Layer 7 of a small transformer language model trained on English Wikipedia (11 layers, counted from 0, width 96).
A neuron's activation on a vector x is SiLU(gate . x) times (in . x), where the dot is the dot product.

Input weights of the MLP neurons that the questions are about. A number n stands for (n - 500) times 0.0021.
n8 gate: 526 567 504 386 256 437 333 491 561 382 612 592 430 588 702 422 580 243 539 246 833 547 578 357 495 446 569 387 469 275 562 491 509 360 424 345 584 569 218 366 509 535 330 331 722 414 420 340 384 676 419 750 526 223 456 550 400 716 624 517 532 358 416 310 700 413 566 431 420 633 646 406 369 721 232 394 572 477 172 257 752 544 590 211 465 715 315 627 574 387 214 611 565 308 653 621
n45 gate: 707 316 240 266 372 733 460 643 666 366 526 803 165 487 411 365 583 403 470 640 272 500 558 434 500 571 424 500 496 426 434 440 234 172 201 517 382 632 466 782 491 725 521 509 326 458 592 627 720 466 522 544 267 645 617 648 527 644 748 446 424 636 601 576 552 354 448 598 360 426 387 561 646 428 470 665 421 697 560 695 400 522 720 504 526 204 702 423 405 541 397 461 543 517 194 408
n47 gate: 556 487 671 457 594 461 593 27 394 594 513 758 662 362 496 311 278 366 513 546 350 646 638 417 738 460 462 504 622 573 718 492 383 431 273 543 417 563 368 610 611 530 261 377 748 437 644 361 487 542 588 491 517 585 677 255 335 622 236 405 359 583 261 509 474 410 457 610 496 822 340 456 483 343 435 504 451 540 349 235 292 465 417 565 249 605 360 410 644 533 669 530 799 658 306 308
n50 gate: 347 647 248 308 213 756 526 564 647 755 353 577 305 513 392 258 539 483 621 371 436 806 655 266 448 496 467 561 656 637 638 408 556 496 602 701 349 621 613 617 570 402 635 378 776 193 933 513 521 546 756 470 428 546 256 275 610 563 479 283 277 612 568 531 457 458 470 525 500 595 603 561 525 320 376 650 480 443 450 500 530 470 621 423 378 613 419 538 634 552 711 384 513 707 496 353
n70 gate: 558 567 671 457 233 377 416 363 446 411 385 625 578 426 580 259 468 443 661 660 411 523 557 440 612 724 359 608 548 551 559 396 453 671 358 461 405 598 323 405 629 758 349 904 633 523 575 457 336 637 540 472 613 581 531 484 403 626 626 320 664 385 450 556 658 609 469 384 283 488 253 468 701 492 582 535 455 439 380 652 300 575 619 689 465 385 336 725 537 323 597 461 450 307 720 480
n96 gate: 372 674 487 586 381 640 443 603 648 526 635 539 453 629 466 588 522 392 450 571 585 483 478 404 276 430 400 839 478 414 548 686 483 423 327 461 587 414 855 544 261 346 470 601 778 129 356 331 202 629 356 417 427 445 362 331 491 428 595 319 694 465 614 672 465 747 707 411 600 621 599 617 542 407 706 638 192 651 623 491 513 582 757 487 720 448 578 517 513 451 398 638 768 313 619 666
n199 gate: 457 520 395 607 465 306 451 607 422 453 645 532 610 695 558 465 612 577 660 613 488 704 529 363 329 488 407 459 524 432 584 637 644 116 454 412 628 671 762 779 545 603 520 582 721 500 488 816 605 465 500 399 223 410 648 566 492 679 608 664 492 508 420 500 580 259 664 214 372 693 484 504 661 512 651 592 557 553 420 378 564 420 504 332 386 480 591 342 596 624 287 232 614 555 602 633
n212 gate: 476 479 702 364 576 493 389 510 503 542 504 577 652 454 459 367 645 483 336 708 695 219 511 394 407 450 500 457 613 703 422 483 598 535 390 412 574 507 548 379 536 500 493 692 536 157 337 243 411 483 610 419 510 562 339 460 634 654 612 460 396 486 600 385 412 441 535 655 496 472 542 695 597 431 629 591 380 511 582 646 521 451 539 377 490 365 317 451 306 332 331 542 541 607 611 248
n242 gate: 567 525 514 383 490 755 457 708 497 729 471 698 584 582 196 452 368 507 621 607 532 514 533 611 406 442 452 369 285 521 532 510 407 398 503 443 446 519 441 633 660 610 392 507 500 607 561 543 465 744 460 539 563 444 272 624 460 583 507 704 489 343 658 584 468 532 461 455 439 532 376 783 521 556 518 684 365 504 263 533 472 653 381 568 535 496 453 567 474 634 405 447 679 559 475 76
n243 gate: 319 453 487 627 366 237 435 508 266 580 621 674 441 623 413 313 556 381 600 591 652 479 518 668 304 239 810 496 302 334 393 550 649 428 512 513 573 513 504 362 679 394 538 667 312 244 427 372 284 442 561 496 394 362 202 381 812 375 432 480 470 324 636 517 637 496 330 517 234 500 560 552 382 417 441 364 666 781 599 226 509 538 220 663 592 673 528 525 753 524 478 662 668 408 348 543
n252 gate: 358 637 454 492 522 557 531 466 363 526 737 639 556 590 529 669 231 205 507 452 343 591 519 351 650 585 376 504 534 523 625 640 591 597 572 534 731 512 426 603 395 737 604 530 666 518 447 511 540 489 305 481 347 515 364 620 811 408 541 432 716 625 476 377 621 627 651 707 599 454 421 767 511 448 384 447 443 519 216 527 659 632 565 890 481 699 489 556 547 415 469 405 537 556 508 519
n291 gate: 484 565 472 444 405 508 406 424 335 512 321 336 532 604 457 516 666 461 676 613 862 500 384 350 611 467 562 492 245 540 508 689 492 627 423 584 468 785 366 557 459 284 599 232 331 395 532 415 605 453 447 362 584 626 392 459 558 622 645 416 717 577 491 209 452 67 351 492 585 601 712 703 587 469 492 564 454 517 275 414 452 540 585 677 551 467 210 262 483 508 372 633 417 397 647 427
n307 gate: 569 566 381 275 654 460 509 448 300 362 584 565 599 613 661 377 469 420 627 470 297 424 612 161 438 496 428 304 746 387 710 287 513 448 537 552 535 227 534 518 437 396 714 649 157 492 526 662 508 449 531 610 491 342 687 576 599 615 535 375 442 461 648 411 754 633 443 573 526 504 539 641 581 278 708 591 504 227 412 779 565 661 764 579 911 460 446 819 491 582 679 548 268 504 695 364
n346 gate: 536 352 653 496 449 396 421 526 209 540 552 467 427 599 354 561 437 475 650 446 482 500 250 526 601 451 415 541 367 408 530 352 621 719 423 372 611 389 338 519 496 398 536 522 380 507 789 430 489 280 448 311 289 460 195 542 474 715 434 577 417 422 523 425 315 369 471 291 400 618 394 315 551 363 756 353 378 383 566 605 522 540 400 448 727 679 378 558 523 517 523 603 630 431 653 389
n360 gate: 519 855 390 415 500 445 654 619 682 711 336 458 450 558 327 583 574 526 783 391 554 343 592 621 677 567 406 464 379 280 737 439 419 393 507 519 457 524 466 285 337 481 572 667 223 425 590 263 511 631 473 508 734 557 635 396 520 508 697 419 425 317 492 733 492 439 515 485 457 562 431 527 481 299 696 512 379 699 557 484 543 473 285 302 481 547 283 523 472 387 484 558 405 782 559 394
n8 in: 280 461 448 407 370 448 448 708 592 475 487 525 643 862 508 533 929 413 579 492 745 545 509 725 456 404 239 160 599 521 384 508 568 504 361 381 389 513 333 517 609 568 546 454 474 426 647 380 512 554 474 634 631 316 696 526 236 483 590 602 452 556 378 422 358 517 526 462 530 221 640 690 437 416 411 457 593 531 505 196 637 504 595 628 777 608 617 686 562 689 119 547 462 416 483 811
n45 in: 449 582 336 428 550 535 361 759 324 390 604 865 285 628 230 371 213 422 417 595 568 801 544 457 491 644 421 687 435 334 431 592 329 445 663 449 517 295 521 452 439 530 450 701 496 302 530 568 417 533 755 526 602 337 731 416 491 350 632 561 631 406 749 579 706 449 560 492 835 444 649 590 580 646 666 589 589 601 608 461 585 620 716 693 567 452 698 492 527 432 504 252 471 487 144 388
n47 in: 367 432 345 554 527 591 427 397 64 375 700 388 740 778 640 417 672 378 561 439 789 235 528 414 802 637 374 578 736 487 147 302 518 447 487 460 419 674 460 300 583 290 310 575 325 543 609 595 544 461 331 396 473 373 540 588 662 408 513 461 615 405 486 688 753 713 558 346 301 563 496 468 527 311 616 289 342 611 362 440 320 513 464 784 721 382 619 473 402 610 578 523 708 778 459 536
n50 in: 610 491 396 473 364 491 555 274 386 381 450 482 685 340 595 630 370 280 600 457 345 694 518 617 514 368 427 792 473 460 504 260 732 735 687 282 612 579 111 554 390 740 518 190 368 310 545 572 552 828 378 563 420 770 388 463 573 343 331 308 486 563 765 637 630 579 429 763 545 666 424 320 452 522 296 518 368 426 557 491 603 500 617 581 373 477 322 615 416 773 473 625 782 627 568 608
n70 in: 231 423 655 640 333 328 626 525 608 365 509 724 525 593 471 500 504 664 678 512 660 833 539 487 279 474 352 465 551 513 397 604 402 348 602 585 526 829 525 483 731 365 320 862 618 549 638 462 231 389 336 371 610 679 360 566 500 770 360 658 604 496 329 504 564 693 313 325 633 581 390 401 416 446 580 432 286 614 360 552 457 457 698 888 370 453 609 656 527 544 496 572 584 441 470 350
n96 in: 466 496 522 632 352 439 566 449 458 763 318 675 280 466 371 533 720 413 726 408 572 686 368 327 395 526 351 631 517 521 823 660 470 517 332 457 414 451 592 487 324 615 563 647 434 322 647 741 312 765 522 543 551 563 543 712 297 283 303 410 526 513 609 509 392 424 329 651 526 522 269 578 736 588 138 804 626 588 468 522 376 316 725 569 572 487 524 648 540 452 689 328 711 361 644 656
n199 in: 483 358 496 526 552 567 424 684 466 421 429 338 435 693 607 641 314 236 474 414 487 279 427 473 325 293 641 496 651 588 527 608 504 452 584 329 531 813 608 460 663 399 296 547 103 359 687 500 573 474 692 602 321 595 434 527 500 431 496 555 540 518 351 460 496 335 381 124 766 686 619 504 721 405 706 263 634 677 416 558 540 399 540 372 552 424 676 818 477 322 414 438 352 166 724 215
n212 in: 607 697 674 922 512 532 500 262 520 591 573 440 441 464 601 333 608 403 317 543 476 504 434 480 402 492 647 341 609 460 355 469 596 484 565 588 319 571 496 330 496 504 567 343 414 519 577 612 551 384 374 375 401 535 624 743 224 496 156 477 529 311 517 251 532 425 340 480 327 416 213 403 630 735 623 460 314 714 238 455 448 548 476 376 630 435 451 702 471 647 344 412 330 398 394 633
n242 in: 486 402 518 407 319 460 485 654 504 622 507 425 461 644 546 321 337 371 556 342 622 497 641 650 541 382 630 478 493 381 576 365 471 414 483 381 464 492 599 379 433 342 553 709 796 605 281 380 447 420 537 423 615 500 301 533 284 475 446 538 323 475 592 533 206 536 554 383 333 427 424 507 518 656 274 565 514 381 389 540 478 619 580 591 383 452 503 414 357 554 359 703 610 770 662 197
n243 in: 785 495 699 495 783 551 588 505 558 346 648 604 342 432 615 256 789 628 398 575 301 571 303 579 226 146 664 453 615 432 619 509 431 649 500 700 656 643 625 440 537 582 585 420 649 659 482 450 744 504 333 311 419 549 673 359 392 406 600 587 276 367 529 360 794 243 555 558 528 560 659 132 325 513 523 391 582 491 577 844 728 756 288 482 469 509 370 284 780 668 514 619 455 437 658 537
n252 in: 565 617 374 276 450 575 334 473 485 796 622 465 795 492 376 391 414 556 432 368 546 549 652 378 429 729 496 686 488 577 566 671 667 758 674 415 461 565 591 418 405 751 641 432 385 489 484 663 583 361 563 332 807 390 632 568 284 462 496 563 647 406 590 302 500 519 764 527 562 329 419 457 550 352 438 519 518 424 369 532 628 391 480 492 88 657 515 481 629 387 472 465 508 634 551 418
n291 in: 362 538 470 429 504 543 418 487 500 304 560 609 454 812 356 557 309 480 389 438 224 402 622 342 358 616 790 504 445 643 402 607 585 324 774 517 428 813 699 491 708 546 342 475 595 467 372 441 467 471 547 551 533 446 424 383 391 208 260 709 509 347 500 358 492 834 268 314 271 496 416 526 525 426 475 412 520 331 335 483 660 377 530 318 571 628 536 725 614 361 530 259 267 454 234 521
n307 in: 561 796 361 288 589 673 186 297 746 383 486 712 331 476 537 117 719 592 639 546 472 404 466 706 394 481 404 490 423 391 519 639 571 293 663 396 648 237 426 308 349 387 682 556 413 546 361 571 426 234 615 601 439 463 472 407 432 537 405 663 297 557 520 374 529 275 476 537 428 934 391 577 215 551 533 311 428 314 445 659 642 509 567 652 575 553 54 411 446 563 490 576 477 253 514 35
n346 in: 598 438 483 353 496 579 454 606 577 651 429 643 589 545 472 644 504 389 504 600 471 413 369 650 613 508 400 580 421 360 690 456 620 537 162 295 583 586 605 267 483 467 711 544 660 444 579 434 240 345 316 591 390 516 451 687 496 572 504 689 450 148 683 445 521 329 644 415 554 649 336 612 216 548 529 488 527 754 848 349 492 690 596 322 423 796 469 659 727 453 314 545 520 387 454 238
n360 in: 488 525 551 570 598 483 602 537 378 644 471 355 471 247 484 249 187 902 447 544 624 636 470 496 483 508 419 377 647 205 471 541 496 500 464 508 600 344 459 441 202 409 324 325 679 733 214 600 427 452 437 424 673 553 550 787 363 447 209 393 449 513 619 462 529 303 458 247 479 333 376 240 488 594 368 454 603 303 658 496 396 417 609 521 431 483 677 414 630 512 496 333 475 345 238 475

Each question shows a token from some text and the vector x that enters the MLP there. A number n stands for (n - 500) times 0.0078.

"a": 564 784 583 501 449 441 574 460 490 444 520 634 526 500 571 581 563 637 478 533 584 343 425 518 553 456 439 596 461 531 532 590 186 410 666 632 433 766 431 360 490 551 500 529 432 533 495 590 689 571 715 428 566 395 459 458 564 444 616 527 523 643 544 456 429 628 564 561 613 452 484 575 536 796 447 434 610 440 551 657 370 391 539 445 541 384 713 487 611 606 631 391 314 453 510 516
The most active neuron and its activation: n45, at about 3.3

"ail": 439 424 541 597 586 397 491 556 542 617 468 281 445 396 618 499 459 502 367 608 595 503 619 477 649 526 418 635 439 678 590 545 567 455 589 436 510 534 549 397 627 377 475 372 684 462 540 401 441 522 387 454 748 772 492 459 530 306 514 649 433 446 449 347 540 759 516 679 560 498 477 508 578 540 657 537 655 708 486 668 574 541 639 516 734 507 620 486 383 662 380 469 418 657 458 483
Which neuron lights up most? n212

"s": 417 253 399 398 513 391 431 458 641 482 385 551 350 515 703 474 303 499 424 503 270 366 273 463 529 574 391 434 267 577 613 529 349 641 726 550 384 561 539 320 490 394 497 355 667 734 434 404 503 389 581 524 533 487 491 382 419 462 384 506 634 377 490 509 535 785 611 516 589 379 442 367 518 424 542 501 442 555 575 423 446 401 648 425 489 566 543 543 482 608 518 552 473 567 510 534
The three highest activations, in order: n307, n8, n50

",": 441 519 482 436 488 589 403 514 482 631 382 260 383 472 519 586 732 666 502 531 428 340 358 504 608 358 192 410 504 590 509 507 289 571 509 556 569 529 488 534 545 520 538 358 600 367 391 461 616 440 573 505 324 501 474 363 510 403 516 594 565 440 486 579 629 648 298 444 657 456 450 609 335 505 499 453 768 456 497 656 471 464 419 489 557 543 594 341 613 611 356 442 501 700 628 606
Which neuron lights up most? n45

" I": 474 409 664 486 509 492 489 433 593 654 528 446 490 469 554 590 739 621 399 332 444 327 498 540 482 463 493 423 340 734 452 443 381 583 883 542 410 384 422 505 631 436 453 393 531 685 616 528 611 573 607 549 419 354 628 587 717 444 327 738 542 644 494 430 506 604 479 395 423 378 444 471 524 404 333 486 442 607 511 623 638 426 558 439 597 417 627 479 553 651 405 389 613 561 591 495
The three highest activations, in order: n45, n346, n307

"h": 497 473 520 420 544 510 505 532 717 489 571 487 407 507 584 548 389 484 448 440 492 552 348 518 675 375 534 459 527 585 492 558 403 706 781 507 318 476 449 387 589 717 543 525 660 626 627 563 429 618 678 422 697 765 434 512 565 489 465 520 602 503 549 394 670 679 486 437 300 459 397 630 519 457 414 451 697 505 485 586 528 545 672 485 538 466 624 611 793 529 523 366 430 391 640 554
The three highest activations, in order: n70, n252, n50

"-": 400 450 570 362 593 396 664 410 458 670 442 407 561 501 479 714 486 627 673 632 671 413 500 454 468 395 378 575 424 552 492 440 372 427 610 393 230 468 554 480 408 543 439 437 661 625 520 276 548 360 475 488 366 563 394 332 598 342 560 654 630 404 513 387 520 445 518 667 443 479 383 443 501 655 609 553 678 676 570 606 582 466 591 468 642 574 646 598 499 629 375 401 551 669 533 552
The most active neuron and its activation: n346, at about 1.4

" n": 391 470 439 535 422 591 589 554 544 378 494 462 401 490 457 615 560 705 457 401 430 611 506 478 505 368 387 444 343 459 482 439 428 579 834 556 419 410 564 374 513 618 471 552 554 481 870 457 564 582 581 560 720 575 560 602 561 412 379 533 595 367 658 471 629 677 426 352 435 590 453 591 609 531 545 536 593 764 599 717 660 375 450 474 518 510 423 463 569 338 571 422 456 357 524 515
The most active neuron and its activation: n70, at about 4.2

"In": 415 628 554 518 486 514 562 452 550 634 415 449 550 406 533 725 515 456 516 627 397 411 465 539 680 516 191 527 297 493 363 539 292 526 587 531 452 305 539 374 693 587 431 572 477 594 449 476 535 420 439 598 463 406 655 645 504 493 286 507 536 427 490 377 446 508 550 520 643 438 348 764 553 578 459 444 534 368 581 574 470 569 605 550 334 413 623 496 616 436 529 538 602 419 740 497
The most active neuron and its activation: n252, at about 4

"orn": 434 662 540 560 578 317 478 468 565 446 600 591 560 493 572 330 701 843 438 558 499 366 401 549 791 477 373 477 563 641 393 705 457 454 584 596 523 514 389 575 406 353 448 434 490 528 538 329 682 457 469 377 574 619 360 498 460 408 344 593 497 440 469 454 358 683 416 507 509 550 571 620 367 620 526 476 516 464 464 766 537 425 567 555 611 340 660 494 435 547 432 432 465 676 500 446
Which neuron lights up most? n212

"m": 403 428 481 409 476 403 466 556 500 614 344 695 409 608 660 621 478 718 535 531 621 192 369 402 447 415 394 402 463 533 281 643 421 536 570 485 412 647 519 320 618 727 511 483 472 496 628 467 622 392 440 456 686 491 511 361 632 389 293 542 432 475 580 351 500 461 598 529 415 644 614 597 571 547 509 447 601 454 546 422 466 583 511 481 510 624 609 483 683 580 440 534 338 426 685 483
The three highest activations, in order: n291, n243, n8

"t": 372 366 485 287 612 498 443 498 385 555 483 653 529 396 736 537 514 542 515 573 534 344 410 410 527 384 411 502 552 541 503 793 410 463 773 408 224 610 691 443 509 423 430 420 596 627 549 463 529 528 599 319 361 384 333 468 472 447 405 487 462 617 503 465 410 597 546 553 457 627 295 363 475 693 578 457 588 690 668 510 423 578 432 510 417 480 640 404 380 666 468 449 531 633 679 487
Which neuron lights up most? n47

"ity": 466 373 477 507 569 381 424 321 613 430 494 337 400 391 633 429 338 555 385 563 477 371 295 530 506 466 347 464 443 378 551 568 430 564 606 506 353 537 406 310 466 476 446 353 632 634 462 406 658 373 536 615 327 612 623 337 422 441 449 492 658 403 541 394 560 868 497 523 460 523 384 458 553 606 576 553 492 521 582 385 384 446 600 513 494 374 630 447 558 790 469 537 474 653 568 505
Which two neurons fire most, strongest first? n47, n96

"ip": 432 470 532 441 595 376 425 474 296 576 535 343 443 464 560 545 316 545 690 597 371 526 523 464 605 396 597 461 393 675 522 723 467 482 648 511 562 463 672 351 481 452 385 359 659 498 635 553 503 311 340 508 506 527 544 502 510 495 601 700 628 484 481 302 486 484 566 480 579 624 534 452 423 691 429 656 691 604 501 532 489 338 619 312 698 658 628 480 580 770 422 442 396 487 528 482
The three highest activations, in order: n199, n291, n346

" for": 354 482 433 485 412 328 513 486 552 594 472 487 474 436 505 667 417 560 597 612 413 566 350 414 526 536 302 262 415 403 542 388 267 515 798 532 537 448 452 479 570 418 405 458 488 509 523 554 650 362 514 522 586 578 609 493 477 536 278 711 465 358 512 659 538 779 530 512 421 534 370 605 570 526 667 415 431 555 593 568 435 414 548 539 476 574 540 396 544 308 408 558 366 622 583 619
The three highest activations, in order: n360, n70, n243

"p": 451 305 314 508 610 616 500 478 356 522 652 430 388 578 610 576 393 531 753 607 702 379 507 463 699 313 497 540 435 564 594 738 416 433 738 434 412 487 604 409 539 491 431 202 701 459 558 488 461 314 572 551 681 657 459 481 597 441 513 565 455 452 500 489 452 560 495 450 477 586 429 483 388 474 608 611 554 583 516 559 617 353 491 362 649 531 412 423 491 720 437 437 503 528 634 454
Which neuron lights up most? n291

" k": 383 670 492 563 602 318 560 487 577 437 448 584 634 503 644 429 585 467 489 551 609 557 380 511 550 440 500 297 375 574 350 404 374 481 692 733 231 222 515 426 357 495 396 334 614 586 563 507 453 582 413 458 514 550 603 464 568 456 400 596 544 459 611 546 554 526 601 534 369 438 404 452 484 622 577 548 558 489 473 446 488 339 316 453 613 416 399 374 355 482 548 411 388 694 686 419
The three highest activations, in order: n360, n199, n346

"k": 395 496 523 551 513 581 441 388 586 644 491 388 489 555 658 580 594 538 502 460 611 550 332 436 596 325 473 484 556 717 498 527 501 553 593 517 424 428 523 386 537 459 387 437 605 641 521 455 429 378 482 507 617 599 451 478 736 409 511 708 580 231 548 355 464 658 562 551 534 514 597 607 277 722 487 610 643 654 588 679 407 466 438 422 605 591 409 435 273 579 335 425 399 621 682 360
The most active neuron and its activation: n212, at about 3

"w": 345 581 459 418 453 426 500 387 549 476 486 520 372 481 422 533 325 395 401 436 369 434 450 516 624 554 395 359 417 625 477 417 337 612 711 422 342 382 619 422 615 520 626 456 597 611 599 526 391 609 624 574 545 471 506 446 376 419 498 513 558 285 600 337 420 661 697 450 353 532 466 771 520 456 330 441 626 497 593 643 414 458 403 518 467 340 646 448 570 568 448 265 531 455 702 508
The most active neuron and its activation: n242, at about 4.4

"ag": 481 299 361 608 645 444 501 561 438 322 596 439 388 604 662 504 362 697 413 442 491 358 463 581 601 260 446 357 377 383 532 495 379 430 591 530 393 472 470 439 555 461 434 400 697 511 486 495 643 467 459 458 385 537 609 518 525 625 415 515 455 365 714 366 420 578 615 408 523 613 446 376 534 473 653 679 458 438 519 611 433 295 737 452 374 531 559 501 667 662 421 563 466 575 523 472
The three highest activations, in order: n199, n346, n96

"f": 456 291 523 465 529 512 565 424 568 439 612 572 446 511 543 687 439 375 665 404 434 603 441 426 624 375 465 442 562 583 262 519 323 400 763 315 337 471 573 332 546 491 623 535 437 417 760 456 649 519 621 425 420 706 669 513 559 436 459 542 459 249 505 481 571 594 531 225 398 576 518 522 536 385 389 423 616 432 544 479 483 443 491 437 413 458 703 445 530 620 594 493 588 474 723 442
Which neuron lights up most? n199

" W": 343 495 454 484 563 613 523 457 581 574 471 471 442 690 436 632 625 479 638 375 519 430 452 345 591 480 418 489 364 620 549 416 428 437 662 535 462 322 578 434 444 475 595 346 593 631 423 562 404 348 618 448 586 628 487 387 414 414 342 536 745 295 640 416 381 644 688 513 461 512 493 463 522 538 433 440 681 584 565 720 468 519 318 521 565 597 578 337 536 615 496 348 459 592 679 468
The most active neuron and its activation: n252, at about 1.5

" U": 518 544 598 394 484 375 494 461 382 626 537 504 532 658 602 623 727 549 388 347 346 419 449 378 487 521 417 377 418 679 440 523 390 503 771 539 396 289 480 383 767 461 412 441 598 678 495 558 765 561 473 526 322 495 629 595 511 422 305 668 518 546 494 387 531 448 541 460 400 437 452 450 486 520 420 470 515 541 551 588 625 390 554 500 679 507 636 411 541 609 373 319 644 465 556 590
Which neuron lights up most? n45

" in": 432 533 497 560 663 347 527 538 497 558 443 332 541 400 507 757 570 485 590 592 516 555 298 409 627 523 99 422 323 612 468 530 290 404 782 555 542 407 522 364 473 467 430 411 682 497 568 436 446 481 381 475 549 622 539 629 650 474 333 615 481 462 510 552 532 582 500 503 489 389 323 606 538 651 556 635 433 547 432 464 493 454 525 421 441 494 512 374 561 333 451 564 459 554 644 428
Which neuron lights up most? n360

"ell": 396 349 502 638 421 458 411 675 561 445 459 455 581 376 534 577 446 307 505 496 468 456 432 583 514 510 477 481 396 567 435 577 386 405 647 445 437 418 633 196 404 375 555 585 554 395 703 636 638 520 469 448 587 498 591 690 579 262 319 564 468 520 512 503 535 623 353 542 556 592 513 299 507 429 572 578 374 527 681 689 646 460 615 650 524 334 681 384 530 403 371 396 439 557 587 509
Which neuron lights up most? n96

"is": 519 571 557 546 553 502 499 627 492 606 424 533 661 458 623 404 537 594 406 649 513 397 586 420 541 305 448 413 324 622 549 740 410 664 422 488 407 521 492 601 654 573 398 379 507 645 621 373 655 383 499 404 494 434 465 470 632 420 418 624 411 671 603 395 408 710 581 615 583 506 413 497 502 597 741 479 546 458 608 690 456 416 472 500 537 221 418 400 397 652 615 317 437 417 587 621
The most active neuron and its activation: n212, at about 1.7

" the": 411 564 615 478 505 414 523 325 542 553 238 655 412 415 569 660 597 477 430 564 552 316 319 551 611 497 456 387 435 321 553 431 328 457 626 583 391 357 421 386 762 516 518 475 581 420 502 468 602 605 467 558 425 700 521 567 409 301 325 653 570 471 555 548 654 684 381 327 521 385 498 587 436 532 433 567 492 611 564 632 457 522 524 435 486 546 464 418 633 632 393 570 390 337 647 429
The three highest activations, in order: n70, n252, n243

"ight": 324 520 538 628 406 470 605 452 540 619 572 544 316 480 676 351 532 290 612 651 452 454 432 516 587 293 272 457 468 312 355 504 407 690 585 516 322 616 563 495 647 511 499 523 548 416 583 407 588 447 656 414 558 566 639 472 555 438 513 607 304 515 517 381 478 773 547 633 492 564 615 481 409 676 511 371 495 752 482 493 565 439 585 396 524 542 510 349 543 616 542 430 614 531 595 527
The most active neuron and its activation: n243, at about 10

" N": 450 409 359 539 459 515 652 385 601 530 559 572 488 503 464 553 474 502 404 381 566 492 407 471 491 290 387 437 403 329 523 539 443 522 516 515 517 272 438 301 636 771 317 516 402 655 620 566 524 422 710 470 655 475 604 546 467 417 333 650 544 367 651 526 570 698 590 622 469 476 449 582 592 558 391 371 640 522 562 628 503 315 498 628 588 532 516 472 621 484 637 426 369 407 541 518
Which two neurons fire most, strongest first? n307, n252

" s": 300 455 501 465 518 240 567 491 493 365 494 434 468 617 442 519 577 559 552 497 471 565 380 455 525 544 562 436 396 801 543 361 368 642 566 480 301 508 664 386 444 594 448 492 668 438 441 373 635 400 562 652 564 683 495 527 472 349 433 661 632 566 648 527 653 684 360 557 391 502 401 537 603 634 656 482 634 665 566 671 569 409 452 604 524 510 565 446 446 482 442 447 409 568 593 500
Which neuron lights up most? n70

"ess": 531 480 538 341 491 366 538 597 427 491 506 597 440 471 610 673 268 575 484 543 587 463 371 490 552 380 599 366 427 413 524 739 346 675 550 543 373 586 569 377 494 591 532 257 629 573 458 437 665 526 471 615 626 762 493 391 339 699 497 608 318 578 461 442 486 677 599 386 569 504 383 592 561 769 505 560 674 426 536 582 615 467 584 456 535 676 439 560 499 471 456 396 479 351 693 494
Which neuron lights up most? n291

"on": 627 331 604 404 565 469 487 475 373 594 610 604 533 352 519 741 351 682 556 589 555 388 411 456 588 509 470 474 420 621 525 816 424 537 561 527 292 457 603 410 589 540 503 512 483 416 513 491 562 385 497 639 683 708 462 538 556 560 363 578 340 515 413 391 454 548 636 184 562 511 310 481 582 548 500 607 678 527 524 603 397 514 433 553 437 455 446 617 579 238 599 314 569 515 683 437
Which neuron lights up most? n70

" R": 349 543 490 563 474 336 693 473 517 582 586 535 414 501 614 729 627 698 493 294 604 460 345 518 502 448 461 407 375 546 538 416 360 587 706 442 456 405 487 351 674 376 466 548 625 630 666 479 659 562 612 464 528 389 526 523 505 416 363 631 596 596 625 449 331 589 532 554 593 503 402 664 387 425 479 381 444 625 574 617 483 602 505 604 662 467 624 461 672 510 411 301 371 475 565 440
Which two neurons fire most, strongest first? n50, n307

"y": 568 456 477 477 459 492 446 548 677 462 362 490 224 576 473 427 466 400 368 556 264 427 426 579 572 536 476 468 266 552 487 597 292 760 669 568 435 320 405 438 606 384 386 542 474 616 532 380 622 628 637 489 481 607 666 515 677 421 261 370 654 382 507 384 550 588 457 397 636 454 540 467 617 519 465 484 444 615 565 470 433 335 538 402 506 590 606 507 565 630 414 468 441 663 542 576
Which neuron lights up most? n45

"st": 387 371 478 391 548 542 588 543 548 686 564 569 707 477 522 512 633 425 490 460 507 373 502 473 423 545 449 437 445 620 415 605 494 615 727 594 463 503 440 439 510 495 345 252 645 556 466 499 637 638 358 448 518 680 325 485 700 395 260 672 431 524 615 330 448 491 371 496 411 421 721 550 362 587 499 463 441 611 773 649 563 462 584 505 591 509 588 582 524 665 593 528 564 467 601 469
The three highest activations, in order: n50, n243, n291

" |": 413 370 497 451 443 515 292 502 467 624 394 557 101 531 581 633 525 322 474 563 489 379 424 561 588 551 255 470 525 397 498 503 398 537 518 652 499 395 490 423 606 577 374 480 551 416 400 487 679 522 656 561 583 562 621 417 465 422 375 739 559 506 490 564 505 593 619 514 614 434 522 516 518 477 512 547 610 714 506 692 357 400 620 567 389 526 531 451 608 698 494 303 324 493 618 536
Which neuron lights up most? n45

"ro": 547 380 451 458 541 505 318 589 571 712 514 448 538 589 572 600 580 629 517 495 386 369 503 394 531 426 435 470 339 601 439 505 396 386 681 536 413 497 526 348 549 438 464 431 549 505 562 518 535 311 467 416 661 568 390 638 486 333 483 604 609 451 389 287 405 496 493 594 380 419 547 608 451 659 422 780 709 544 517 610 649 434 613 290 666 529 689 431 387 620 510 427 381 341 594 506
Which neuron lights up most? n291

"ect": 396 398 260 631 681 476 334 612 404 474 544 483 425 478 423 620 495 422 421 523 750 433 446 657 512 443 446 499 420 463 391 445 429 382 731 558 419 575 708 356 517 617 543 273 652 440 663 434 584 575 470 501 726 640 658 541 458 560 368 538 600 515 447 397 654 597 425 528 515 464 443 418 633 537 531 674 596 557 512 528 570 424 591 295 656 662 501 382 545 543 613 469 548 475 495 491
The three highest activations, in order: n291, n8, n307

"os": 550 621 479 522 588 372 572 519 426 506 251 506 546 500 675 312 617 546 539 425 568 476 602 603 495 349 419 425 443 452 468 743 338 463 677 674 318 640 520 402 383 353 555 656 583 462 574 569 671 461 453 309 736 535 578 601 432 405 331 481 541 560 484 414 580 565 511 560 458 464 525 627 542 576 585 535 512 637 548 695 419 415 638 450 381 529 554 337 587 497 522 271 509 318 561 497
Which two neurons fire most, strongest first? n360, n70

" c": 316 465 522 365 460 299 573 475 581 507 449 544 548 502 473 674 425 438 407 368 554 326 432 664 619 578 455 428 418 555 552 446 359 540 666 468 320 338 483 439 620 582 581 514 765 521 540 470 705 507 580 606 349 522 603 569 455 636 428 661 616 446 652 516 541 668 583 466 412 440 441 740 572 584 574 514 482 704 613 605 459 493 504 464 676 373 649 318 532 447 516 526 501 437 560 551
Which neuron lights up most? n45